Layer 2 of a small transformer language model trained on English Wikipedia (8 layers, counted from 0, width 96).
A neuron adds its activation times its output weights to the MLP's output. To switch it off is to set its activation to zero at one token and run the rest of the model.
A neuron's activation on a vector x is GELU(weights . x + bias), where the dot is the dot product.

Input weights of the MLP neurons that the questions are about. A number n stands for (n - 128) times 0.014.
n33 (bias -0.085): 127, 77, 145, 177, 108, 108, 174, 137, 183, 89, 117, 152, 165, 99, 104, 156, 124, 201, 97, 121, 155, 141, 144, 59, 123, 125, 121, 139, 154, 145, 146, 131, 213, 193, 82, 174, 92, 85, 104, 170, 107, 123, 145, 191, 93, 119, 115, 154, 140, 67, 181, 175, 135, 73, 108, 97, 143, 118, 43, 159, 93, 98, 104, 164, 98, 114, 96, 142, 161, 107, 123, 97, 131, 131, 93, 162, 84, 102, 205, 113, 96, 121, 109, 71, 112, 105, 143, 141, 125, 124, 133, 158, 98, 128, 112, 147
n151 (bias -0.086): 153, 186, 149, 182, 146, 111, 136, 105, 137, 147, 131, 105, 131, 185, 179, 94, 130, 165, 101, 142, 84, 123, 99, 117, 194, 172, 111, 122, 93, 144, 89, 75, 110, 102, 158, 136, 142, 116, 157, 119, 123, 171, 103, 170, 116, 112, 114, 124, 111, 129, 107, 144, 110, 138, 138, 107, 160, 111, 136, 131, 145, 151, 135, 141, 105, 95, 158, 130, 123, 99, 119, 112, 150, 119, 142, 140, 119, 90, 171, 171, 98, 123, 146, 142, 65, 168, 105, 145, 125, 130, 161, 93, 100, 117, 170, 116
n207 (bias -0.198): 101, 138, 171, 99, 150, 102, 142, 124, 82, 146, 110, 99, 123, 137, 131, 107, 129, 144, 143, 152, 130, 59, 145, 164, 190, 118, 105, 113, 129, 62, 96, 155, 154, 107, 136, 151, 113, 190, 150, 76, 147, 120, 167, 86, 149, 103, 98, 161, 96, 128, 85, 118, 169, 85, 106, 113, 132, 90, 128, 98, 90, 126, 159, 115, 149, 130, 156, 121, 129, 87, 111, 104, 147, 114, 180, 144, 149, 61, 136, 76, 143, 62, 81, 128, 152, 94, 170, 198, 118, 123, 132, 145, 100, 121, 163, 139
n248 (bias -0.096): 98, 6, 176, 116, 174, 123, 103, 166, 59, 105, 104, 123, 163, 130, 137, 155, 191, 149, 144, 120, 154, 72, 142, 120, 83, 102, 90, 152, 93, 191, 148, 146, 142, 83, 133, 131, 121, 128, 112, 136, 144, 86, 59, 205, 137, 127, 42, 98, 147, 88, 204, 153, 173, 165, 133, 109, 108, 121, 167, 52, 103, 112, 127, 98, 185, 125, 143, 116, 150, 161, 103, 150, 158, 127, 93, 90, 117, 107, 175, 185, 175, 88, 83, 133, 129, 129, 85, 127, 143, 152, 116, 213, 112, 110, 168, 144
n261 (bias -0.192): 116, 161, 194, 153, 116, 134, 102, 193, 100, 121, 126, 113, 125, 141, 138, 94, 105, 127, 33, 159, 139, 100, 137, 192, 89, 159, 77, 136, 73, 156, 151, 129, 94, 93, 138, 189, 61, 126, 134, 152, 165, 151, 140, 164, 93, 114, 148, 179, 154, 154, 157, 97, 159, 109, 115, 100, 223, 132, 160, 144, 129, 120, 129, 133, 81, 127, 108, 99, 132, 121, 127, 114, 75, 131, 188, 127, 125, 113, 113, 127, 96, 18, 113, 121, 145, 60, 120, 138, 67, 85, 67, 193, 132, 115, 138, 131
n351 (bias -0.091): 141, 136, 96, 147, 116, 128, 181, 188, 148, 153, 96, 89, 77, 89, 72, 137, 72, 100, 171, 112, 123, 93, 185, 108, 129, 79, 97, 201, 79, 67, 138, 122, 178, 79, 151, 135, 120, 154, 122, 156, 120, 128, 108, 143, 150, 113, 122, 192, 140, 96, 189, 165, 127, 79, 133, 87, 104, 128, 159, 141, 169, 165, 138, 173, 128, 140, 108, 81, 129, 142, 77, 139, 146, 161, 93, 117, 165, 130, 163, 134, 128, 94, 148, 130, 150, 142, 132, 133, 119, 83, 89, 129, 127, 167, 139, 109

Output weights of the MLP neurons that the questions are about. A number n stands for (n - 128) times 0.0053.
n33: 139, 88, 133, 151, 117, 127, 170, 132, 164, 131, 143, 105, 136, 134, 99, 135, 140, 235, 118, 151, 100, 181, 174, 132, 162, 76, 98, 102, 143, 94, 160, 121, 192, 155, 131, 182, 37, 111, 167, 116, 120, 103, 180, 115, 84, 101, 112, 92, 125, 103, 126, 63, 192, 115, 120, 173, 115, 160, 187, 134, 119, 127, 85, 100, 113, 141, 75, 129, 116, 151, 136, 85, 98, 100, 177, 115, 94, 142, 198, 98, 79, 121, 118, 104, 85, 138, 167, 122, 172, 95, 150, 69, 135, 140, 143, 152
n151: 91, 133, 124, 185, 137, 87, 154, 134, 121, 146, 90, 122, 119, 96, 122, 104, 133, 107, 124, 146, 144, 86, 133, 145, 202, 105, 162, 126, 180, 157, 154, 119, 135, 148, 114, 157, 88, 156, 89, 128, 117, 147, 64, 109, 86, 210, 135, 171, 106, 100, 105, 159, 130, 132, 167, 66, 46, 95, 94, 141, 145, 162, 165, 160, 163, 138, 106, 121, 155, 119, 87, 118, 197, 174, 135, 157, 70, 150, 121, 138, 120, 150, 133, 85, 112, 155, 124, 110, 132, 125, 168, 73, 103, 110, 129, 85
n207: 72, 112, 147, 87, 148, 130, 162, 109, 96, 133, 137, 75, 146, 164, 196, 106, 103, 176, 132, 206, 130, 85, 177, 98, 171, 141, 123, 182, 81, 120, 127, 177, 134, 92, 88, 138, 118, 170, 110, 110, 135, 137, 186, 109, 167, 45, 91, 111, 129, 80, 95, 133, 179, 116, 149, 152, 88, 115, 117, 70, 103, 159, 207, 100, 158, 133, 182, 159, 149, 63, 104, 119, 137, 100, 216, 158, 145, 88, 177, 119, 173, 54, 112, 136, 81, 67, 199, 123, 119, 138, 193, 107, 94, 109, 93, 127
n248: 176, 66, 126, 122, 232, 123, 61, 167, 75, 227, 149, 132, 185, 172, 102, 107, 146, 137, 164, 121, 168, 162, 200, 100, 129, 120, 116, 121, 162, 101, 149, 48, 165, 103, 139, 55, 111, 117, 81, 124, 163, 144, 99, 153, 147, 171, 138, 156, 161, 134, 125, 134, 164, 139, 105, 105, 74, 110, 183, 114, 94, 126, 83, 112, 177, 107, 107, 164, 108, 105, 125, 143, 124, 115, 123, 147, 88, 136, 118, 148, 174, 76, 44, 134, 96, 96, 66, 113, 154, 107, 161, 138, 75, 165, 133, 151
n261: 115, 103, 147, 119, 126, 125, 185, 167, 76, 55, 145, 126, 81, 84, 147, 129, 142, 130, 158, 62, 103, 137, 127, 249, 119, 105, 137, 227, 135, 139, 199, 119, 99, 109, 207, 141, 146, 157, 94, 130, 108, 113, 33, 88, 150, 127, 93, 76, 127, 90, 117, 80, 95, 138, 188, 192, 204, 109, 112, 127, 141, 133, 208, 122, 166, 92, 89, 150, 56, 129, 134, 107, 163, 181, 99, 123, 163, 136, 116, 152, 127, 165, 105, 157, 132, 143, 142, 158, 77, 66, 170, 133, 96, 69, 88, 132
n351: 106, 68, 185, 126, 107, 143, 122, 96, 87, 194, 129, 164, 141, 117, 119, 136, 74, 108, 114, 118, 129, 174, 83, 61, 140, 156, 173, 90, 124, 133, 149, 77, 172, 125, 104, 65, 86, 121, 125, 136, 178, 91, 124, 106, 150, 94, 112, 119, 128, 139, 153, 120, 133, 174, 100, 177, 137, 113, 151, 136, 100, 128, 109, 119, 166, 159, 117, 90, 181, 113, 211, 186, 49, 144, 171, 196, 116, 147, 138, 130, 125, 106, 119, 88, 115, 155, 69, 117, 152, 121, 160, 67, 153, 103, 179, 171

Each question names a token from some text and the token that comes next. It shows the vector x that enters the MLP there. A number n stands for (n - 128) times 0.023.

Then comes g, the gradient of the next token's log-probability with respect to the MLP's output, scaled to length 1. A neuron's effect is roughly proportional to its activation times (output weights . g). A number n stands for (n - 128) times 0.0034.

" the", then " common"
x: 118, 101, 139, 116, 176, 114, 104, 111, 157, 227, 146, 136, 136, 121, 129, 106, 114, 151, 120, 140, 147, 154, 117, 134, 129, 109, 130, 142, 135, 120, 144, 114, 146, 142, 144, 85, 138, 153, 8, 132, 118, 117, 129, 126, 135, 121, 132, 135, 120, 103, 164, 120, 174, 122, 139, 117, 116, 108, 169, 84, 120, 132, 111, 77, 135, 118, 118, 107, 114, 160, 137, 111, 135, 133, 125, 164, 91, 122, 127, 139, 145, 114, 99, 151, 61, 113, 103, 91, 138, 149, 152, 121, 146, 173, 140, 155
g: 125, 120, 124, 160, 163, 102, 105, 82, 94, 98, 123, 105, 122, 124, 111, 193, 163, 133, 154, 129, 170, 144, 139, 140, 186, 90, 116, 113, 159, 91, 112, 106, 77, 134, 125, 164, 130, 130, 132, 130, 134, 86, 140, 165, 88, 184, 148, 98, 155, 126, 147, 123, 122, 158, 158, 170, 100, 115, 174, 84, 155, 101, 79, 87, 90, 173, 157, 129, 77, 90, 80, 103, 91, 130, 181, 118, 116, 101, 127, 146, 136, 64, 135, 175, 138, 142, 212, 131, 162, 124, 147, 107, 123, 128, 118, 122
Switching off which neuron hurts the next token most? n248

"\n", then "-"
x: 80, 117, 150, 150, 126, 118, 135, 142, 139, 181, 135, 151, 103, 139, 129, 108, 113, 128, 147, 120, 163, 128, 104, 154, 160, 88, 128, 137, 150, 115, 151, 108, 145, 177, 180, 115, 100, 154, 37, 111, 72, 147, 91, 121, 134, 130, 149, 82, 92, 117, 121, 142, 178, 162, 140, 100, 129, 97, 156, 115, 108, 129, 149, 104, 77, 141, 138, 106, 117, 122, 131, 131, 162, 133, 170, 152, 118, 115, 116, 121, 108, 136, 179, 145, 41, 154, 172, 80, 144, 133, 158, 80, 125, 131, 137, 137
g: 131, 113, 153, 125, 127, 109, 152, 86, 134, 92, 156, 111, 135, 38, 142, 125, 133, 154, 106, 104, 171, 161, 136, 111, 161, 112, 113, 113, 168, 149, 140, 112, 153, 114, 132, 156, 114, 115, 136, 95, 166, 135, 108, 127, 123, 192, 139, 159, 111, 162, 175, 133, 120, 141, 158, 89, 138, 196, 174, 122, 94, 151, 140, 91, 137, 121, 121, 100, 134, 89, 132, 53, 106, 79, 146, 122, 113, 92, 161, 126, 142, 140, 132, 160, 154, 92, 156, 145, 137, 156, 166, 22, 81, 84, 127, 128
Switching off which neuron hurts the next token most? n151

"RI", then "–"
x: 122, 106, 135, 131, 144, 102, 163, 166, 120, 185, 132, 81, 98, 117, 130, 111, 127, 133, 95, 100, 140, 158, 116, 172, 117, 116, 115, 177, 111, 136, 171, 114, 129, 136, 163, 133, 107, 112, 64, 140, 120, 87, 99, 157, 132, 126, 126, 113, 133, 142, 152, 108, 120, 93, 127, 165, 154, 130, 124, 156, 104, 130, 158, 71, 91, 115, 64, 145, 128, 158, 129, 112, 124, 104, 193, 175, 103, 166, 113, 103, 148, 132, 156, 152, 75, 137, 171, 107, 130, 166, 162, 87, 103, 163, 151, 97
g: 125, 104, 151, 161, 166, 93, 144, 132, 130, 91, 170, 147, 126, 146, 188, 76, 169, 157, 87, 116, 82, 99, 98, 175, 153, 122, 103, 138, 149, 121, 105, 125, 109, 181, 161, 136, 138, 113, 182, 171, 146, 103, 72, 161, 98, 180, 121, 142, 79, 51, 84, 86, 122, 165, 142, 175, 134, 166, 128, 189, 93, 112, 122, 127, 180, 98, 100, 156, 152, 121, 149, 78, 102, 114, 104, 96, 153, 106, 97, 157, 130, 142, 117, 95, 129, 97, 131, 133, 146, 107, 127, 118, 129, 141, 124, 122
Switching off which neuron hurts the next token most? n261

" (", then "H"
x: 54, 159, 159, 127, 123, 135, 136, 122, 97, 174, 125, 126, 104, 138, 139, 134, 132, 148, 118, 138, 129, 148, 113, 156, 164, 95, 115, 152, 115, 116, 149, 145, 163, 132, 147, 94, 105, 147, 43, 110, 127, 118, 157, 126, 174, 94, 110, 128, 108, 132, 127, 130, 168, 95, 127, 137, 111, 120, 148, 83, 86, 130, 113, 74, 92, 139, 110, 144, 120, 100, 150, 110, 160, 114, 198, 164, 172, 89, 145, 99, 129, 120, 147, 137, 94, 143, 165, 113, 137, 155, 174, 52, 119, 160, 154, 133
g: 70, 96, 116, 103, 137, 107, 151, 173, 132, 104, 114, 115, 151, 75, 122, 161, 83, 181, 86, 106, 116, 112, 132, 194, 97, 166, 143, 130, 101, 129, 140, 144, 106, 147, 129, 115, 112, 121, 133, 78, 125, 126, 109, 115, 139, 108, 111, 134, 180, 136, 97, 186, 168, 140, 148, 146, 120, 112, 168, 124, 113, 178, 153, 189, 161, 152, 89, 161, 112, 134, 139, 87, 135, 142, 142, 151, 124, 139, 89, 158, 139, 60, 129, 186, 100, 47, 129, 153, 134, 167, 101, 159, 88, 85, 138, 103
Switching off which neuron hurts the next token most? n207

",", then " on"
x: 96, 146, 153, 127, 119, 140, 110, 134, 143, 200, 157, 107, 112, 180, 147, 113, 121, 114, 105, 115, 108, 165, 101, 130, 147, 80, 110, 138, 146, 132, 159, 167, 144, 131, 182, 105, 142, 167, 26, 140, 134, 139, 109, 137, 140, 107, 122, 134, 127, 138, 150, 146, 135, 111, 145, 132, 133, 79, 125, 85, 89, 107, 114, 95, 95, 119, 104, 112, 126, 163, 152, 108, 154, 142, 170, 152, 138, 138, 109, 113, 95, 97, 88, 144, 74, 158, 134, 91, 160, 169, 159, 61, 163, 126, 151, 122
g: 135, 140, 116, 155, 84, 80, 93, 83, 145, 132, 137, 106, 97, 99, 137, 130, 104, 100, 93, 154, 101, 128, 166, 134, 125, 96, 116, 150, 118, 136, 175, 187, 105, 101, 137, 146, 124, 138, 93, 112, 113, 107, 124, 122, 160, 84, 148, 127, 106, 134, 70, 96, 101, 132, 155, 151, 161, 75, 121, 125, 112, 164, 172, 152, 193, 150, 121, 133, 147, 166, 67, 96, 157, 131, 114, 136, 157, 111, 148, 115, 63, 138, 215, 97, 133, 152, 200, 121, 106, 138, 163, 126, 88, 167, 177, 141
Switching off which neuron hurts the next token most? n151

" in", then " the"
x: 85, 99, 137, 123, 99, 132, 151, 164, 151, 173, 162, 165, 144, 129, 115, 168, 119, 121, 90, 86, 119, 168, 151, 107, 127, 116, 128, 158, 132, 121, 124, 120, 157, 141, 160, 113, 109, 152, 53, 118, 113, 127, 106, 138, 127, 149, 118, 137, 133, 131, 186, 155, 160, 96, 165, 137, 133, 120, 142, 108, 92, 83, 106, 85, 61, 125, 111, 132, 140, 147, 159, 96, 142, 148, 193, 156, 143, 89, 105, 106, 90, 110, 136, 126, 60, 117, 128, 106, 146, 195, 141, 77, 168, 160, 109, 149
g: 69, 128, 74, 160, 189, 100, 117, 104, 192, 133, 178, 143, 89, 106, 133, 176, 135, 153, 134, 90, 102, 80, 125, 119, 123, 148, 113, 169, 167, 94, 124, 149, 114, 117, 179, 187, 117, 154, 130, 114, 173, 137, 135, 110, 113, 174, 101, 112, 107, 131, 116, 158, 115, 181, 133, 86, 105, 109, 107, 166, 131, 102, 140, 102, 106, 149, 87, 123, 93, 121, 154, 114, 94, 133, 184, 52, 122, 108, 175, 77, 87, 151, 143, 161, 102, 123, 158, 120, 158, 109, 156, 138, 130, 139, 142, 106
Switching off which neuron hurts the next token most? n33

" who", then ","
x: 111, 104, 96, 141, 128, 131, 140, 147, 157, 204, 122, 117, 138, 137, 120, 103, 93, 151, 89, 161, 133, 142, 108, 109, 155, 138, 142, 119, 101, 152, 145, 103, 145, 147, 154, 134, 105, 147, 42, 137, 86, 82, 109, 125, 163, 99, 180, 129, 117, 157, 131, 145, 151, 133, 141, 134, 98, 134, 127, 108, 134, 126, 133, 59, 111, 116, 119, 132, 121, 153, 169, 88, 120, 152, 154, 136, 143, 119, 123, 86, 100, 117, 142, 147, 60, 175, 181, 62, 134, 144, 126, 87, 151, 139, 174, 141
g: 146, 116, 148, 110, 113, 99, 108, 67, 134, 141, 111, 121, 86, 83, 126, 107, 109, 111, 86, 70, 188, 135, 130, 116, 133, 102, 164, 141, 135, 139, 116, 87, 164, 105, 193, 171, 132, 17, 145, 106, 98, 168, 95, 157, 125, 198, 94, 135, 166, 120, 125, 101, 151, 144, 138, 121, 125, 161, 127, 144, 109, 142, 179, 129, 165, 131, 142, 106, 117, 152, 153, 137, 121, 118, 163, 70, 137, 164, 159, 145, 150, 127, 150, 123, 122, 104, 159, 125, 85, 142, 146, 99, 150, 77, 175, 106
Switching off which neuron hurts the next token most? n151

" (", then "S"
x: 60, 163, 152, 127, 119, 130, 134, 131, 89, 177, 122, 133, 112, 131, 125, 131, 125, 164, 120, 135, 128, 161, 98, 151, 163, 97, 112, 157, 102, 111, 155, 132, 165, 139, 127, 99, 108, 152, 42, 109, 126, 127, 155, 132, 171, 97, 116, 119, 120, 137, 138, 134, 174, 101, 119, 142, 113, 130, 143, 90, 85, 122, 113, 76, 77, 137, 106, 134, 129, 108, 148, 106, 148, 102, 198, 171, 162, 96, 145, 112, 126, 121, 143, 137, 95, 145, 160, 113, 136, 160, 183, 48, 123, 157, 155, 130
g: 100, 130, 130, 149, 145, 82, 147, 128, 127, 101, 157, 97, 131, 130, 100, 147, 65, 174, 76, 138, 138, 93, 126, 210, 95, 151, 137, 137, 108, 144, 151, 177, 108, 152, 164, 108, 88, 134, 132, 141, 97, 159, 101, 114, 108, 59, 89, 116, 112, 142, 86, 122, 145, 98, 118, 135, 143, 151, 103, 125, 137, 168, 204, 214, 87, 132, 106, 108, 154, 148, 133, 124, 94, 96, 140, 168, 151, 155, 111, 174, 166, 79, 117, 103, 94, 112, 149, 179, 144, 121, 107, 153, 106, 106, 142, 136
Switching off which neuron hurts the next token most? n207